Layer 3 of a small transformer language model trained on English Wikipedia (9 layers, counted from 0, width 96).
A neuron's activation on a vector x is squared ReLU(weights . x), where the dot is the dot product.
The model reads these tokens: "ed " "in " "the " "st" "ud" "y " "of " "m" "ath" "em" "ati" "c" "s " "and " "ph" "y" "s" "ic" "s " "and " "ob" "t" "ain" "ed " "a " "d"

The vector x that enters this layer's MLP at each token. A number n stands for n times 0.034.
0 "ed ": 2 26 -13 13 58 20 21 -40 33 30 31 3 -38 -24 -3 -31 -20 28 42 20 -17 18 25 -24 82 -14 -10 21 -31 54 -52 8 -31 -15 -14 -75 41 -3 9 8 -31 17 27 35 40 -13 -15 3 32 20 -6 -7 -3 -11 -5 15 16 -2 -26 37 17 35 -8 -14 0 16 -12 -38 -9 56 20 7 -6 27 -69 39 -1 32 26 0 2 5 -21 -14 10 1 -12 -29 38 58 -4 -6 -29 81 -7 -50
1 "in ": -6 19 -24 30 64 7 46 -49 1 19 13 29 -3 -23 -2 -25 -18 -6 38 23 -25 7 44 -47 68 -14 11 14 -23 47 -35 -19 -27 4 -17 -45 38 -5 -4 8 -44 -8 6 23 14 25 -13 -2 16 10 -12 -15 10 1 -15 3 20 -8 -37 36 30 54 -36 -15 -6 32 -35 -14 -23 22 29 10 -12 34 -44 23 -30 41 33 33 -3 10 -68 -24 -42 15 -11 -20 76 45 27 -22 -43 44 21 -39
2 "the ": -13 29 -17 12 88 46 4 -30 -8 1 26 -6 -14 -13 34 -12 -3 22 26 -21 -51 -15 39 -23 70 -14 3 -7 -2 76 -42 19 -12 -6 -19 -31 23 6 10 3 -7 13 25 -4 6 8 -24 -11 18 16 -37 -13 -4 -23 19 36 26 -43 -15 32 16 30 -37 -31 6 32 -19 6 -24 23 16 2 -7 6 -58 27 -23 45 26 20 -10 -10 -49 -1 -47 8 3 -29 55 34 43 -21 -46 77 -45 -30
3 "st": -59 -5 58 -41 30 -6 61 -31 14 54 3 -29 14 -21 -5 2 8 1 23 -15 -38 37 -7 36 -3 -2 35 14 -48 4 -20 36 -1 -23 3 -22 11 44 -38 -19 -27 -9 15 -10 51 8 -10 12 44 7 2 1 2 0 -2 15 6 -10 -24 31 45 11 -5 -29 52 26 3 -55 9 45 -27 23 43 -6 -58 56 2 19 33 -25 17 -16 -6 -64 -62 -5 -6 -16 33 23 9 4 -50 55 39 -12
4 "ud": -31 -26 4 48 -24 15 0 -5 -53 17 26 -28 69 14 -35 48 27 16 33 -4 -20 44 43 8 11 15 -5 26 -30 20 16 21 -80 -22 12 -59 15 -9 -13 24 -58 -35 -22 -7 42 10 35 -1 -6 28 36 19 18 -48 -10 5 71 -25 0 61 30 35 -17 7 12 -15 -29 -4 -6 -18 -12 11 47 -16 -13 13 3 2 17 -22 33 -5 -26 -19 -35 19 -46 21 32 22 -6 -27 -47 34 -32 -30
5 "y ": -5 19 -34 -10 55 27 21 -25 -10 7 29 -13 -5 -11 22 -2 11 59 52 16 -34 -8 61 6 77 -21 11 29 -44 58 -57 -3 -46 -28 -19 -63 34 17 -36 -10 -30 -21 -22 27 11 -27 26 27 -22 -24 -14 15 12 -7 27 33 3 -26 -23 -10 28 27 -27 9 5 0 -4 14 -14 66 15 27 -17 13 -27 4 -53 -7 16 7 33 31 7 -18 -1 -6 -36 -26 32 28 8 -15 -35 61 -40 -46
6 "of ": -1 34 -1 34 50 26 26 -22 -18 -9 -7 23 -5 -23 -6 -14 -6 -26 27 -2 10 -15 -2 -14 80 6 16 4 -34 62 -37 -5 -27 -26 -12 -55 43 17 -40 22 -28 -34 13 46 -3 2 19 -2 14 11 11 -43 49 -1 -4 38 27 -14 -38 42 34 37 -7 5 16 -1 -22 19 24 18 32 15 -1 18 -53 33 -6 2 15 9 20 12 -50 -31 -46 16 -5 -21 69 45 4 -31 -62 35 10 -75
7 "m": -52 5 8 -10 29 0 29 -1 -2 24 11 -33 -22 -40 -47 5 1 11 -6 -11 -42 10 -6 -20 24 12 -14 -1 -15 47 19 56 -43 -57 28 -49 68 14 -22 25 2 33 8 -12 43 -27 31 3 10 -3 12 27 -35 -37 20 -10 16 -8 -40 30 40 26 11 -42 41 -21 -50 -5 0 11 -30 -10 35 10 -58 45 4 8 13 -37 -4 -37 -16 -28 -26 44 12 -10 67 38 30 -39 -42 31 45 -21
8 "ath": -34 0 45 -45 27 -42 -25 -61 -43 3 37 -44 16 18 -15 -32 26 60 -8 9 -7 28 -26 -17 34 -21 13 20 14 20 -20 20 -61 -25 26 -16 83 23 -14 -29 28 -11 9 10 10 -22 -1 -29 28 -5 7 61 2 5 25 27 26 -36 -62 -1 39 20 -1 -40 -34 -24 -4 -13 46 22 -7 55 52 9 -21 5 8 -10 41 9 3 -4 -30 -42 -19 28 1 2 58 -3 -9 7 -4 32 36 19
9 "em": -46 -4 -14 5 8 10 28 -15 -62 0 -7 -28 -9 -17 6 -49 -16 34 -2 -10 -33 2 -16 -9 -2 -15 -42 36 -31 8 -14 32 -87 3 60 -50 28 -6 -27 -10 -6 -6 -9 -28 18 0 34 15 7 -33 -27 47 3 -15 27 32 50 37 -54 20 40 26 18 -25 10 -14 -41 -34 52 -31 -32 43 42 -20 -42 34 -32 -12 -11 74 40 -20 -11 -31 4 26 -31 11 5 23 -19 6 -35 19 4 -2
10 "ati": -24 3 -50 7 -18 32 -24 -13 3 12 28 -61 44 31 -25 -11 -4 55 32 25 37 -25 24 -57 -3 -17 0 -5 -17 11 -14 14 -56 -13 27 -45 28 -21 28 -24 -58 -26 40 -33 -20 3 6 -19 9 -31 -12 49 -11 -26 -24 -4 38 6 -66 52 24 39 14 -19 -10 -6 -16 -3 46 8 12 31 45 -18 -17 33 13 -34 21 31 -3 -5 -20 -47 11 -9 -39 5 21 56 -6 -34 -59 14 39 33
11 "c": -62 1 -16 22 33 4 0 12 -20 1 46 -5 12 41 2 -11 -3 44 45 5 -14 12 61 14 15 33 29 2 -47 18 -24 21 -50 -39 26 -6 46 -9 -31 -51 4 -7 25 -27 15 -13 -6 -36 51 -47 -1 3 24 1 43 1 26 1 -32 3 25 0 36 -14 -21 -46 -5 -9 -10 35 -32 26 62 -33 -23 7 -10 -45 5 22 22 -10 -7 -58 47 20 -58 19 52 27 4 27 -29 40 31 -47
12 "s ": -1 7 -28 0 84 -12 54 -27 15 -1 33 -8 -39 -30 -6 4 5 35 47 1 -24 2 33 2 94 -19 -13 38 -26 46 -60 25 -39 -26 2 -45 56 1 -20 -16 -16 -9 15 31 5 -13 29 6 16 16 -30 13 23 -1 12 52 29 -5 -41 -1 14 25 -17 2 -15 -5 -41 -24 -25 53 15 10 -1 2 -53 -6 -34 8 28 11 28 23 -6 -18 26 14 -28 -45 29 17 6 -37 -37 59 2 -39
13 "and ": -17 -8 -5 6 61 32 6 -58 -2 -8 21 5 -14 -29 -15 -5 -33 -10 36 -1 -23 -20 4 -44 69 3 3 36 -9 80 -44 24 -43 -24 21 -47 59 15 -38 11 -45 9 29 51 1 -42 -34 -17 4 -30 -27 -5 18 -9 14 26 10 -12 -27 3 45 21 1 -22 17 -12 -8 -2 2 11 31 25 2 -1 -68 12 -25 12 25 22 0 -6 -46 -17 -49 -6 6 -52 40 22 -23 -11 -20 45 43 -55
14 "ph": -18 -27 83 11 -13 3 53 -6 -46 17 11 -42 -6 24 -5 4 -11 9 24 -27 -47 24 1 18 30 -6 10 25 1 21 -28 11 -69 2 17 -59 -10 3 -85 38 26 0 72 4 36 -16 12 -25 45 41 12 20 4 -3 3 -10 21 -14 -16 32 29 11 -4 -42 22 -19 -16 14 24 10 12 -4 50 16 -52 45 11 -22 2 -12 16 -28 -53 -19 -23 66 -25 -12 32 24 -6 12 -8 29 41 -9
15 "y": -18 2 -6 -23 6 14 -21 -3 -51 4 30 -37 -15 27 10 -4 6 79 57 -5 -23 2 19 -36 30 -1 -6 44 11 5 -24 53 -71 17 10 -28 13 -21 -42 -10 -54 5 38 -12 55 -7 60 11 39 21 -39 32 22 -23 -11 26 47 -10 -24 24 35 -24 -13 -11 11 -49 6 6 2 12 -1 34 51 37 -9 10 2 -22 3 34 -3 -51 -32 -26 -47 56 -3 -14 20 9 33 10 -55 31 -14 -10
16 "s": -6 4 -4 -45 60 -15 -52 18 -44 8 24 -37 3 29 6 -17 33 25 43 13 -39 24 7 -19 31 9 -38 19 -44 8 -27 33 -82 -58 7 25 64 -3 -48 -17 -30 7 15 10 7 14 47 6 20 -22 -8 25 18 2 9 40 48 -13 -2 17 58 -21 28 -12 -5 -20 16 -34 -23 -5 -31 12 76 -19 -31 18 -7 10 8 18 29 -28 2 -30 23 30 -25 -34 22 -4 52 4 -50 4 -19 -20
17 "ic": -50 19 -2 -4 11 34 26 -20 -35 27 16 -46 9 5 -22 -16 51 40 57 -6 -25 -5 -5 -16 2 -4 18 2 -49 5 -45 -7 -75 -18 61 21 3 22 -16 -60 -59 -20 39 -18 46 -16 -5 21 -18 -53 -31 8 41 -7 19 22 8 18 -64 4 17 -6 15 -20 -15 -44 35 -16 15 8 -20 29 39 -50 -17 -3 8 -26 -2 27 1 2 30 -70 -8 33 -46 0 20 39 13 -3 -25 25 -10 -30
18 "s ": 5 19 -27 3 85 -7 57 -31 18 -4 27 -9 -42 -16 0 7 9 34 48 -6 -27 -6 34 -13 84 -7 -13 39 -35 40 -58 10 -42 -25 5 -42 55 -2 -21 -7 -19 4 19 35 12 -23 35 11 23 18 -31 6 31 -1 12 54 15 -9 -38 15 16 22 -11 1 -5 -2 -38 -26 -34 47 10 12 0 19 -57 -6 -28 12 31 8 43 17 -16 -31 23 -3 -32 -42 31 2 7 -36 -18 66 10 -28
19 "and ": -10 -5 -13 1 62 35 4 -52 1 -9 20 3 -12 -22 -6 -8 -30 -15 38 -5 -25 -19 4 -51 68 5 9 37 -13 77 -46 18 -53 -16 20 -51 59 12 -39 16 -39 20 37 49 3 -42 -31 -14 7 -24 -23 -3 21 -12 19 24 10 -12 -23 8 44 20 5 -22 10 -9 -11 -2 -7 8 27 25 6 9 -65 10 -24 13 24 28 7 -2 -52 -22 -45 -8 2 -56 42 16 -21 -10 -17 50 42 -49
20 "ob": -50 -18 41 -23 10 -17 1 -30 12 -41 46 -51 3 18 -36 -16 7 51 -7 -8 -24 57 -6 -22 6 -16 6 15 -26 50 -38 0 -70 -8 11 -41 36 -5 13 12 -20 -15 44 -50 17 -10 28 -8 -8 23 3 2 -17 -34 -40 -13 -2 -20 -2 38 54 78 -28 -7 6 18 -1 3 -5 2 -19 18 25 -18 -39 57 13 -17 8 -15 28 -34 -13 12 -61 38 -43 18 37 18 -7 -5 -48 43 39 32
21 "t": -1 -10 32 -23 73 3 11 -34 -31 -3 16 -38 40 54 -6 11 22 39 68 0 -33 -40 12 -25 21 2 3 -11 -37 -4 14 36 -33 -12 -24 -31 94 1 -65 0 -20 -8 2 -7 19 5 49 48 28 2 -37 7 -3 10 -3 -16 25 -24 -30 43 24 -3 -17 -15 -6 -18 22 -39 -39 17 -69 -9 27 -44 -39 4 -12 12 14 -2 18 -1 -22 -39 -32 20 -31 -3 52 4 17 14 -51 -1 24 -8
22 "ain": -45 -22 -13 9 47 21 -8 -34 -29 15 16 -16 27 15 -39 -41 19 79 37 -5 -45 -3 28 -20 -4 35 36 42 -21 24 28 23 -7 23 9 -37 13 -15 -57 -18 -35 -21 -6 -5 27 1 12 22 14 -31 -30 7 52 -4 -28 -23 40 -33 -29 14 -9 23 56 10 -3 48 13 -2 1 -6 -15 -13 18 -6 -12 21 6 -49 -5 37 39 -7 18 -15 -47 46 -56 -7 64 -16 -13 7 -82 32 3 -31
23 "ed ": -17 30 -7 0 52 16 35 -31 19 6 33 13 -29 -31 0 -28 -4 17 49 10 -8 -12 60 -21 55 -11 -8 26 -43 69 -40 7 -53 -5 -29 -57 49 -16 6 2 -46 21 30 27 45 -25 26 -18 44 31 7 -2 35 -6 7 47 15 -5 -9 12 -8 0 8 -21 3 -16 -27 -17 -19 49 1 9 -8 0 -73 29 -7 28 17 16 21 -8 -13 -18 11 -5 -34 -52 58 48 -14 -18 -19 58 -4 -42
24 "a ": -33 29 10 -24 80 43 17 -33 -10 20 20 -11 -17 -11 42 1 6 31 8 16 -67 -11 27 -28 73 6 -22 -25 -8 67 -38 1 -39 -23 -31 -37 22 4 6 -1 -2 8 66 8 13 -29 -1 14 2 27 -37 -9 -10 -24 -5 -17 5 -27 0 45 16 22 -34 -22 4 -1 -20 8 -6 68 -8 17 4 19 -45 35 -32 28 29 11 -3 -1 -48 -19 -16 -4 -27 -56 53 8 14 -36 -44 48 -3 -34
25 "d": -16 12 31 -20 20 14 59 -19 -18 8 -24 -29 23 -9 -8 17 29 -10 4 -16 -30 -5 -19 24 14 -9 1 16 -23 39 -21 38 -45 -70 8 -25 56 -12 -35 21 -42 5 17 -3 46 12 34 31 0 32 1 20 -8 -16 6 24 36 20 -2 32 51 32 -35 -5 36 19 -27 -30 23 -2 -18 -9 67 -3 -53 15 13 31 44 -67 21 -18 -19 -13 -52 40 1 -43 56 20 15 -18 -49 46 47 -14

Each question shows the input weights of one neuron of the MLP. A number n stands for n times 0.0043.

n113: 12 0 -24 20 12 21 -6 -8 -41 -3 -10 -9 -5 24 8 -27 10 17 6 -1 0 -3 1 5 -45 6 2 19 9 14 13 -14 -39 4 16 35 -18 1 -24 -7 7 -45 -2 6 -23 7 42 -32 4 8 -17 -34 36 36 8 -22 -47 16 26 -23 -27 11 9 20 37 2 -28 8 -66 -28 8 23 -13 -4 -27 -1 1 -19 -15 -20 14 31 23 -10 56 28 -4 50 -4 -19 -2 -7 19 32 -27 20
On which three tokens does it fire most, strongest first? 11 "c", 22 "ain", 17 "ic"

n83: 43 -14 29 -43 -52 58 -6 -25 -1 -26 7 28 -1 -7 -21 14 -11 6 -50 -6 -17 -9 -2 21 7 26 -6 15 35 1 -8 1 5 33 10 8 10 -35 36 7 -32 11 35 4 -8 34 15 42 17 6 50 -25 6 -39 35 41 -5 5 27 1 9 11 -10 23 -24 -37 -9 -7 21 -27 -14 18 0 25 -13 -5 25 -18 -1 -16 17 37 -30 -4 13 -7 -38 17 46 -27 32 14 7 -18 38 5
On which two tokens does it fire most, strongest first? 25 "d", 20 "ob"

n252: 3 17 -24 -10 9 9 -13 -36 12 -47 -11 20 25 -5 -11 -23 -20 16 -14 -14 -5 -6 -39 -3 -6 49 30 13 -8 9 -11 -18 -44 23 -6 1 4 29 5 25 23 -2 0 -13 -7 -24 1 6 39 72 29 -8 -8 13 -4 -18 -33 12 -9 19 -19 -8 20 -40 -19 36 -18 12 -8 -33 -11 15 10 4 9 4 38 -5 1 -18 7 -3 -4 6 21 -45 12 -6 -11 -11 -6 50 -8 -10 -39 10
On which token does it fire most, and how strongly? 20 "ob", at about 0.19

n76: 29 -49 20 -10 -10 51 -31 -17 29 7 -21 23 -16 9 -29 -45 14 22 -9 18 17 -20 31 2 19 9 11 -18 -19 1 -20 8 4 1 -8 15 1 1 -28 -1 -14 -1 -37 15 -12 25 17 -4 -15 -3 7 32 14 12 -2 -10 23 -11 8 27 10 -15 5 22 8 12 34 -13 -16 -10 -13 -28 -27 7 -27 -16 -28 22 39 -2 21 8 39 -7 -9 -21 -26 15 15 -14 -10 17 40 -9 -2 33
On which two tokens does it fire most, strongest first? 21 "t", 22 "ain"

n326: -2 -26 20 25 -16 2 9 -4 -7 -20 -18 -10 -33 6 30 10 -13 -29 -67 7 -32 -32 -6 59 20 17 -10 26 26 -25 -25 -37 -17 -9 -2 -12 -15 -17 -2 2 5 -25 -7 26 38 -7 4 20 -17 14 -2 -22 -27 -17 -6 29 23 11 -11 19 20 6 15 2 4 8 27 -11 15 0 18 -5 3 1 19 12 -45 -16 -15 9 -19 -26 33 12 6 4 24 7 10 21 -3 15 24 14 34 -20
On which token does it fire most, and how strongly? 14 "ph", at about 1.4

n334: 2 -4 20 -24 29 -44 -3 -9 0 -6 9 -19 -24 21 -11 10 0 21 36 -17 -18 23 -37 -5 3 20 21 24 22 10 29 -12 52 12 3 22 22 -4 -5 18 -9 25 -13 28 -4 -48 22 -16 -39 1 -15 -12 17 -16 -10 -21 -44 17 38 38 13 -10 -43 -30 -7 -44 -15 -16 19 -32 -32 34 -12 -1 16 25 56 14 -2 -24 33 -1 16 -9 5 -20 28 18 -6 1 4 -20 19 -31 -9 -17
It fires most on token 21 "t"

n40: 5 7 -1 -16 -6 -11 7 -21 33 -7 25 -3 -10 18 6 -19 -6 -1 -4 6 5 -16 -27 -13 -26 16 -30 -1 -61 -3 -10 -20 29 -26 -28 2 -2 -26 -10 -15 2 -14 -31 -23 14 5 -18 29 5 20 22 -2 -30 -68 -7 -12 16 -1 -25 12 -32 14 -11 42 3 -4 -7 -20 -24 -19 -19 15 35 23 11 -26 0 22 -24 37 13 40 -7 -16 33 27 12 4 -8 -19 -42 29 3 2 38 29
On which three tokens does it fire most, strongest first? 21 "t", 9 "em", 10 "ati"

n11: 3 -18 -2 -45 -32 -23 -7 16 7 18 -39 30 19 -8 58 -8 7 -12 -34 -11 8 -18 -3 8 35 35 -30 24 -21 38 -5 -2 -2 -5 15 3 23 -18 6 30 -3 4 8 -2 -6 -21 -25 -44 -21 -13 19 -7 12 -29 17 -3 -29 0 -22 27 -17 15 -9 9 18 6 27 1 -34 9 -4 5 34 -1 30 18 3 12 -4 4 -28 10 -7 -10 -1 14 12 -8 -14 -33 -5 -5 1 11 22 -40
On which two tokens does it fire most, strongest first? 19 "and ", 13 "and "

n269: 33 -12 -6 -20 -39 8 21 19 -18 -15 18 1 -3 -12 16 -11 9 9 2 -4 7 5 -27 -18 -8 17 -53 -17 -2 -30 -7 3 33 -13 1 -13 31 36 5 6 -11 17 29 -4 20 -10 -29 4 7 -13 22 -9 46 0 22 4 30 -4 23 55 22 9 -4 -28 -21 26 -11 3 -15 9 2 -3 -25 11 -28 -4 22 12 9 -23 -10 15 19 4 17 16 1 -7 -30 -9 3 21 35 -20 7 3
It fires most on token 0 "ed "

n145: 20 38 18 -19 -41 31 -25 -25 19 -29 43 -26 -12 -2 38 17 15 7 -62 -20 14 -15 11 13 32 9 -41 -9 15 -15 -4 -35 31 8 -32 31 -1 16 -39 -14 12 -17 -28 32 -7 -13 -26 -33 3 -29 -4 2 -11 0 -16 4 -4 -11 22 6 15 -38 52 -27 -7 4 -17 22 -25 -8 30 2 -11 -37 -2 9 -16 -23 77 2 30 61 33 7 -28 14 19 34 -11 -47 -28 -15 -34 45 30 -19
On which token does it fire most, and how strongly? 8 "ath", at about 0.15

n279: 9 -7 -8 5 21 -2 -12 39 41 3 18 13 -5 9 7 32 -7 19 -4 -46 -12 1 -41 44 30 32 13 9 -17 -34 7 5 6 18 27 -32 -16 16 11 -3 13 7 9 31 -14 -26 -23 -5 -11 29 34 9 -8 9 -58 -5 10 -11 11 32 19 12 14 -42 28 -37 12 -26 35 4 26 0 24 -33 41 -23 3 2 12 -9 -18 -4 -13 19 2 34 1 -16 -7 0 -3 -24 -8 14 -16 3
It fires most on token 14 "ph"

n361: 2 -28 -13 -54 -8 -12 -12 -18 26 5 13 -11 -28 10 -7 2 -12 -21 31 -17 32 -13 51 31 23 -13 3 -4 12 10 8 -12 -42 1 -17 19 -6 66 12 -17 10 4 12 33 -19 -6 23 30 -1 19 37 1 -2 -24 14 -19 -6 40 -1 -36 -39 -27 -17 1 30 25 -31 -48 32 -23 40 28 17 13 11 -42 4 10 -7 34 58 -1 -63 20 44 -43 4 34 29 2 34 8 38 -7 25 1
It fires most on token 18 "s "

n344: -31 -12 21 11 22 0 4 -6 14 0 -23 36 -6 7 9 20 11 -16 -39 13 9 26 -16 2 35 -3 6 -43 29 -31 -40 5 33 13 11 -54 2 -4 -9 15 7 -37 1 -1 -29 -12 23 -54 5 -7 -20 -8 -30 7 -6 4 -9 51 -15 3 10 -29 26 17 -15 11 3 -24 -1 22 -21 7 -30 12 -25 -2 23 1 -27 9 4 0 31 -29 5 -19 -10 -3 28 29 18 31 49 -14 -12 4
It fires most on token 0 "ed "

n181: 13 -12 17 -14 -11 -5 -18 14 -2 -33 -12 24 -29 14 -11 -15 20 17 28 -42 -32 -31 -5 -1 12 17 22 -2 4 13 -40 -45 -18 -3 -20 -2 -3 10 4 -3 -12 13 19 -30 -19 -4 -1 -5 15 -13 -15 10 -22 17 41 -24 -21 27 20 16 -8 47 -3 -28 26 -14 44 -7 5 -35 -5 -5 -11 25 13 -8 53 14 21 8 -5 8 11 -12 5 -26 37 -6 -7 -30 2 -10 -3 14 14 -4
On which two tokens does it fire most, strongest first? 19 "and ", 20 "ob"

n196: -31 13 -49 -18 -26 23 32 93 -5 5 12 19 38 -19 -8 -9 -26 -30 48 -26 -33 20 -31 -23 -18 -38 -20 16 -21 -9 -4 5 -11 0 1 14 -12 19 -4 37 0 -14 10 34 21 -19 -19 -22 -13 -35 -3 -34 47 2 -24 -15 -2 13 18 -9 -17 5 -10 16 -43 3 -5 39 19 -21 -22 -8 -22 6 20 -15 -4 -13 -8 12 12 -19 -6 29 -42 0 16 -25 -23 -13 11 39 -3 14 -31 0
On which token does it fire most, and how strongly? 17 "ic", at about 0.1

n7: 51 -25 31 -52 -10 14 -64 -10 -15 -31 22 -30 -1 15 4 -4 1 -9 -45 -11 -7 -8 32 -27 -7 25 33 0 -27 3 10 6 25 5 -25 -4 15 8 -9 -34 -8 9 -7 66 3 37 19 -9 -14 1 -1 -7 -4 21 16 -22 -20 9 -9 -3 10 -9 -41 -33 -13 -11 3 -47 -6 17 -12 24 -4 -12 -20 -5 -22 37 -11 -15 4 18 -16 14 33 28 42 -18 11 -5 -5 -18 7 -1 -8 55
On which token does it fire most, and how strongly? 21 "t", at about 1.8

n172: -32 -5 -8 -31 -33 1 -9 18 -30 29 -46 18 22 -17 44 10 1 -14 -32 68 -37 8 21 -12 -35 -36 15 -9 5 25 -5 -6 38 -18 -13 -4 31 54 1 18 -21 12 33 12 -20 -11 9 24 -20 -14 -16 -40 40 20 -19 -29 -23 -18 19 0 -45 13 -12 38 -15 6 4 -8 -33 29 -10 17 -4 12 21 24 -8 10 13 7 -25 -65 4 13 20 15 -30 30 -3 -62 -25 3 -25 -5 15 -26
It fires most on token 24 "a "

n84: -4 7 -16 18 -14 -10 4 -31 -20 -13 17 35 -10 22 5 16 -20 -25 14 -4 27 14 -4 35 32 31 -7 3 5 -17 -7 22 13 -18 -3 -24 16 -6 33 -41 40 -28 32 -43 18 -14 21 23 41 18 -11 -1 -18 -15 -3 10 32 28 -16 -10 -40 -17 2 12 29 -10 -14 0 -9 -1 5 33 8 -1 26 0 -11 24 -34 -14 -12 29 -1 22 -3 23 48 3 -7 28 -18 -26 6 41 8 14
It fires most on token 12 "s "

n192: -9 35 -14 -11 -1 -6 -16 -9 -35 11 -10 -16 5 -4 5 37 -27 1 -19 -1 10 47 20 4 3 -14 25 12 20 -31 32 -6 1 -18 27 -7 0 19 -12 8 12 -10 29 -3 6 2 -27 8 -19 28 16 -16 44 -6 29 43 -27 0 16 -26 -10 -29 15 -15 -29 -20 5 -19 -30 24 7 -16 -27 -9 30 -31 47 -34 32 24 -34 -29 -21 8 10 4 2 -23 -3 15 -38 -16 12 -3 9 15
It fires most on token 8 "ath"

n244: 2 -4 -57 17 18 3 -12 28 48 5 12 21 -24 26 -20 -14 45 1 -17 -22 9 -45 52 -14 12 -8 26 -20 3 3 -21 19 17 2 34 -19 27 4 -4 -1 -24 -1 41 -50 19 -4 15 -8 18 -37 15 17 4 -19 -24 15 -9 30 1 -34 2 -51 0 -14 -12 3 -8 24 2 -41 9 -24 -12 10 16 -11 -2 32 -1 33 21 -18 -9 45 26 -17 -4 2 -3 3 -4 28 5 -11 3 -14
It fires most on token 11 "c"

n237: 26 -29 28 59 5 -32 -4 32 -35 -35 -2 -33 -11 8 -38 -12 -41 32 13 -33 38 -2 23 58 17 40 9 16 -25 10 -8 -16 28 -18 -30 -15 27 -19 26 -29 22 -16 20 6 -19 24 6 32 -17 6 12 9 -46 -11 28 -20 10 -12 -24 -21 -6 21 -9 -35 21 -5 -1 20 8 10 48 -35 -27 -9 -2 2 -1 41 -15 -5 1 -1 17 13 18 43 64 -23 37 -26 8 -11 -5 -5 0 58
On which three tokens does it fire most, strongest first? 7 "m", 14 "ph", 12 "s "

n46: 16 0 50 -5 4 4 6 -30 2 19 -5 -42 -14 1 -21 -38 -3 13 40 0 76 2 45 15 -16 14 -24 -15 -8 6 5 4 21 -16 -1 24 -32 -20 -7 -10 3 -12 35 9 -29 -38 1 14 -6 -21 -11 -3 -1 -23 36 -10 -17 26 -39 -5 25 2 47 10 26 18 34 37 35 -40 19 43 -1 6 -19 -20 -23 43 -8 -21 -10 14 41 45 -12 7 18 13 -22 -8 -48 13 -1 -25 -14 -14
It fires most on token 17 "ic"

n278: 20 18 25 3 -42 -2 30 -14 -2 -2 -12 24 -10 -5 -20 16 10 19 -15 -25 -7 -22 -20 9 10 1 4 -6 25 -10 7 37 1 8 19 16 10 27 3 13 -2 -7 15 -29 -11 -2 -35 13 -38 14 -22 4 28 18 -35 -29 -21 -5 13 39 50 -29 5 16 -15 15 0 32 -2 -20 -24 -17 -9 35 24 -14 -7 -5 11 22 20 17 -2 -5 -11 -13 20 21 25 15 -4 -4 3 18 -4 -7
It fires most on token 25 "d"

n234: 5 11 13 14 27 -13 -5 30 -17 -21 6 -28 -41 -4 61 19 4 22 -30 50 31 20 16 -2 -48 28 -27 2 45 -54 -36 -17 4 3 35 0 -1 11 -16 0 -44 -17 7 -13 -21 -20 8 -9 -8 50 -23 -4 13 10 33 23 1 1 41 -2 -15 8 6 28 -16 -33 -28 6 -11 -29 26 10 14 -4 -18 -31 22 9 26 -7 -52 -10 6 7 -4 55 36 21 -10 32 -8 6 -20 -27 -27 -12
On which token does it fire most, and how strongly? 15 "y", at about 1.6

n66: 11 25 10 26 -2 7 -22 24 6 14 -34 -7 -5 30 -18 -13 -24 -24 -11 -12 -20 -26 -6 30 -29 6 -12 -3 -58 14 -10 -23 5 21 -28 8 -24 24 -14 -5 -26 -55 -11 -36 -45 -15 7 -2 -10 -1 -14 -13 -47 44 27 -29 -14 -16 -20 -24 14 7 -10 11 -15 -8 -25 48 -47 9 19 -16 55 0 -11 -7 10 -19 8 -8 29 25 -6 -27 28 39 -8 30 17 1 23 11 32 27 -24 -7
On which token does it fire most, and how strongly? 11 "c", at about 1.5

n34: 3 17 -13 -26 -30 4 10 30 25 46 22 14 23 -42 -33 14 15 5 -22 26 -14 -16 13 -13 21 -40 12 -2 11 18 3 21 2 6 25 -20 -25 24 -31 28 56 -1 -32 12 33 13 20 -1 21 -13 0 4 26 19 -41 0 -24 -10 31 15 5 -34 -20 30 -22 -4 21 -26 -37 33 -4 5 33 24 -7 -13 1 -6 10 18 -5 -3 -16 20 -14 -1 -18 19 -21 -2 7 3 11 -15 -27 23
On which token does it fire most, and how strongly? 15 "y", at about 0.16

n346: 19 26 -7 -12 6 -16 8 19 0 35 21 22 -30 -16 -10 12 -22 4 12 -26 26 -5 -27 2 41 -25 -36 15 -45 -26 -15 1 18 24 -1 -23 -9 18 16 -8 11 -29 -8 -17 -15 12 -39 9 -9 22 -33 26 14 -27 33 6 4 -9 7 3 -9 -17 -3 16 -34 15 1 -55 -21 5 -15 -31 -45 7 10 -5 22 -3 -13 -24 22 17 25 8 -2 -3 -7 26 -46 -17 2 -4 11 7 0 -2
It fires most on token 12 "s "

n146: 15 12 4 9 8 5 2 13 -14 9 35 -19 11 32 -28 -28 2 46 -25 -53 35 -37 13 -8 12 25 -14 2 9 24 -11 3 2 7 -22 8 38 23 10 -1 20 -5 -40 17 -41 18 -23 3 -14 22 -40 -2 -37 1 34 12 13 33 9 -17 -14 30 5 -7 -12 -2 -21 16 -7 14 -11 -25 9 11 8 -10 -2 24 6 30 -4 31 29 5 25 0 7 -11 -13 -12 -28 -8 25 -9 -1 22
It fires most on token 12 "s "

n184: -28 16 3 17 -41 -7 -19 25 -10 1 -30 27 -24 -12 37 -16 25 -18 -10 -14 22 -21 -4 49 5 16 -18 18 -10 22 59 -5 -37 2 -63 30 -9 -6 -14 -16 -5 -9 -16 -14 -5 -41 -17 21 -19 -10 -24 20 -21 -16 -4 -4 18 -14 2 -23 -4 -16 36 51 10 -20 8 -4 0 -18 43 11 20 -19 -22 -33 -13 -6 16 21 -6 -6 -16 -3 2 17 36 -41 -9 26 14 71 -14 7 14 -1
On which three tokens does it fire most, strongest first? 16 "s", 9 "em", 15 "y"

n298: 31 17 10 10 2 11 -11 -5 22 -7 17 20 -12 -23 -42 30 -10 -17 -36 -58 -2 19 -20 31 2 3 30 -4 28 -3 -20 5 22 -23 5 -6 -20 -4 1 24 -33 -6 1 4 30 5 3 19 -2 -11 16 -22 -12 -13 -8 14 -18 -14 -12 8 -17 16 -6 17 8 15 -5 10 12 -13 34 5 -10 -5 -12 41 45 30 -28 19 -2 -33 43 -38 -8 43 -1 26 14 -18 -20 -5 -9 -4 1 27
It fires most on token 20 "ob"

n307: 6 5 31 -10 -17 7 31 -10 -33 -14 -10 49 3 2 19 36 -27 23 22 12 16 -3 -2 -9 46 -2 9 7 -23 -28 -22 -7 3 12 -28 8 -34 -16 4 11 -27 -2 -19 -1 -12 -1 8 26 -42 2 8 7 7 -1 -5 -31 3 -47 -15 7 3 20 -1 2 -33 4 -29 -12 43 11 -41 -19 10 13 10 1 -12 3 -16 -62 -28 -4 6 17 -1 46 38 5 16 -16 -8 27 13 42 -7 13
It fires most on token 25 "d"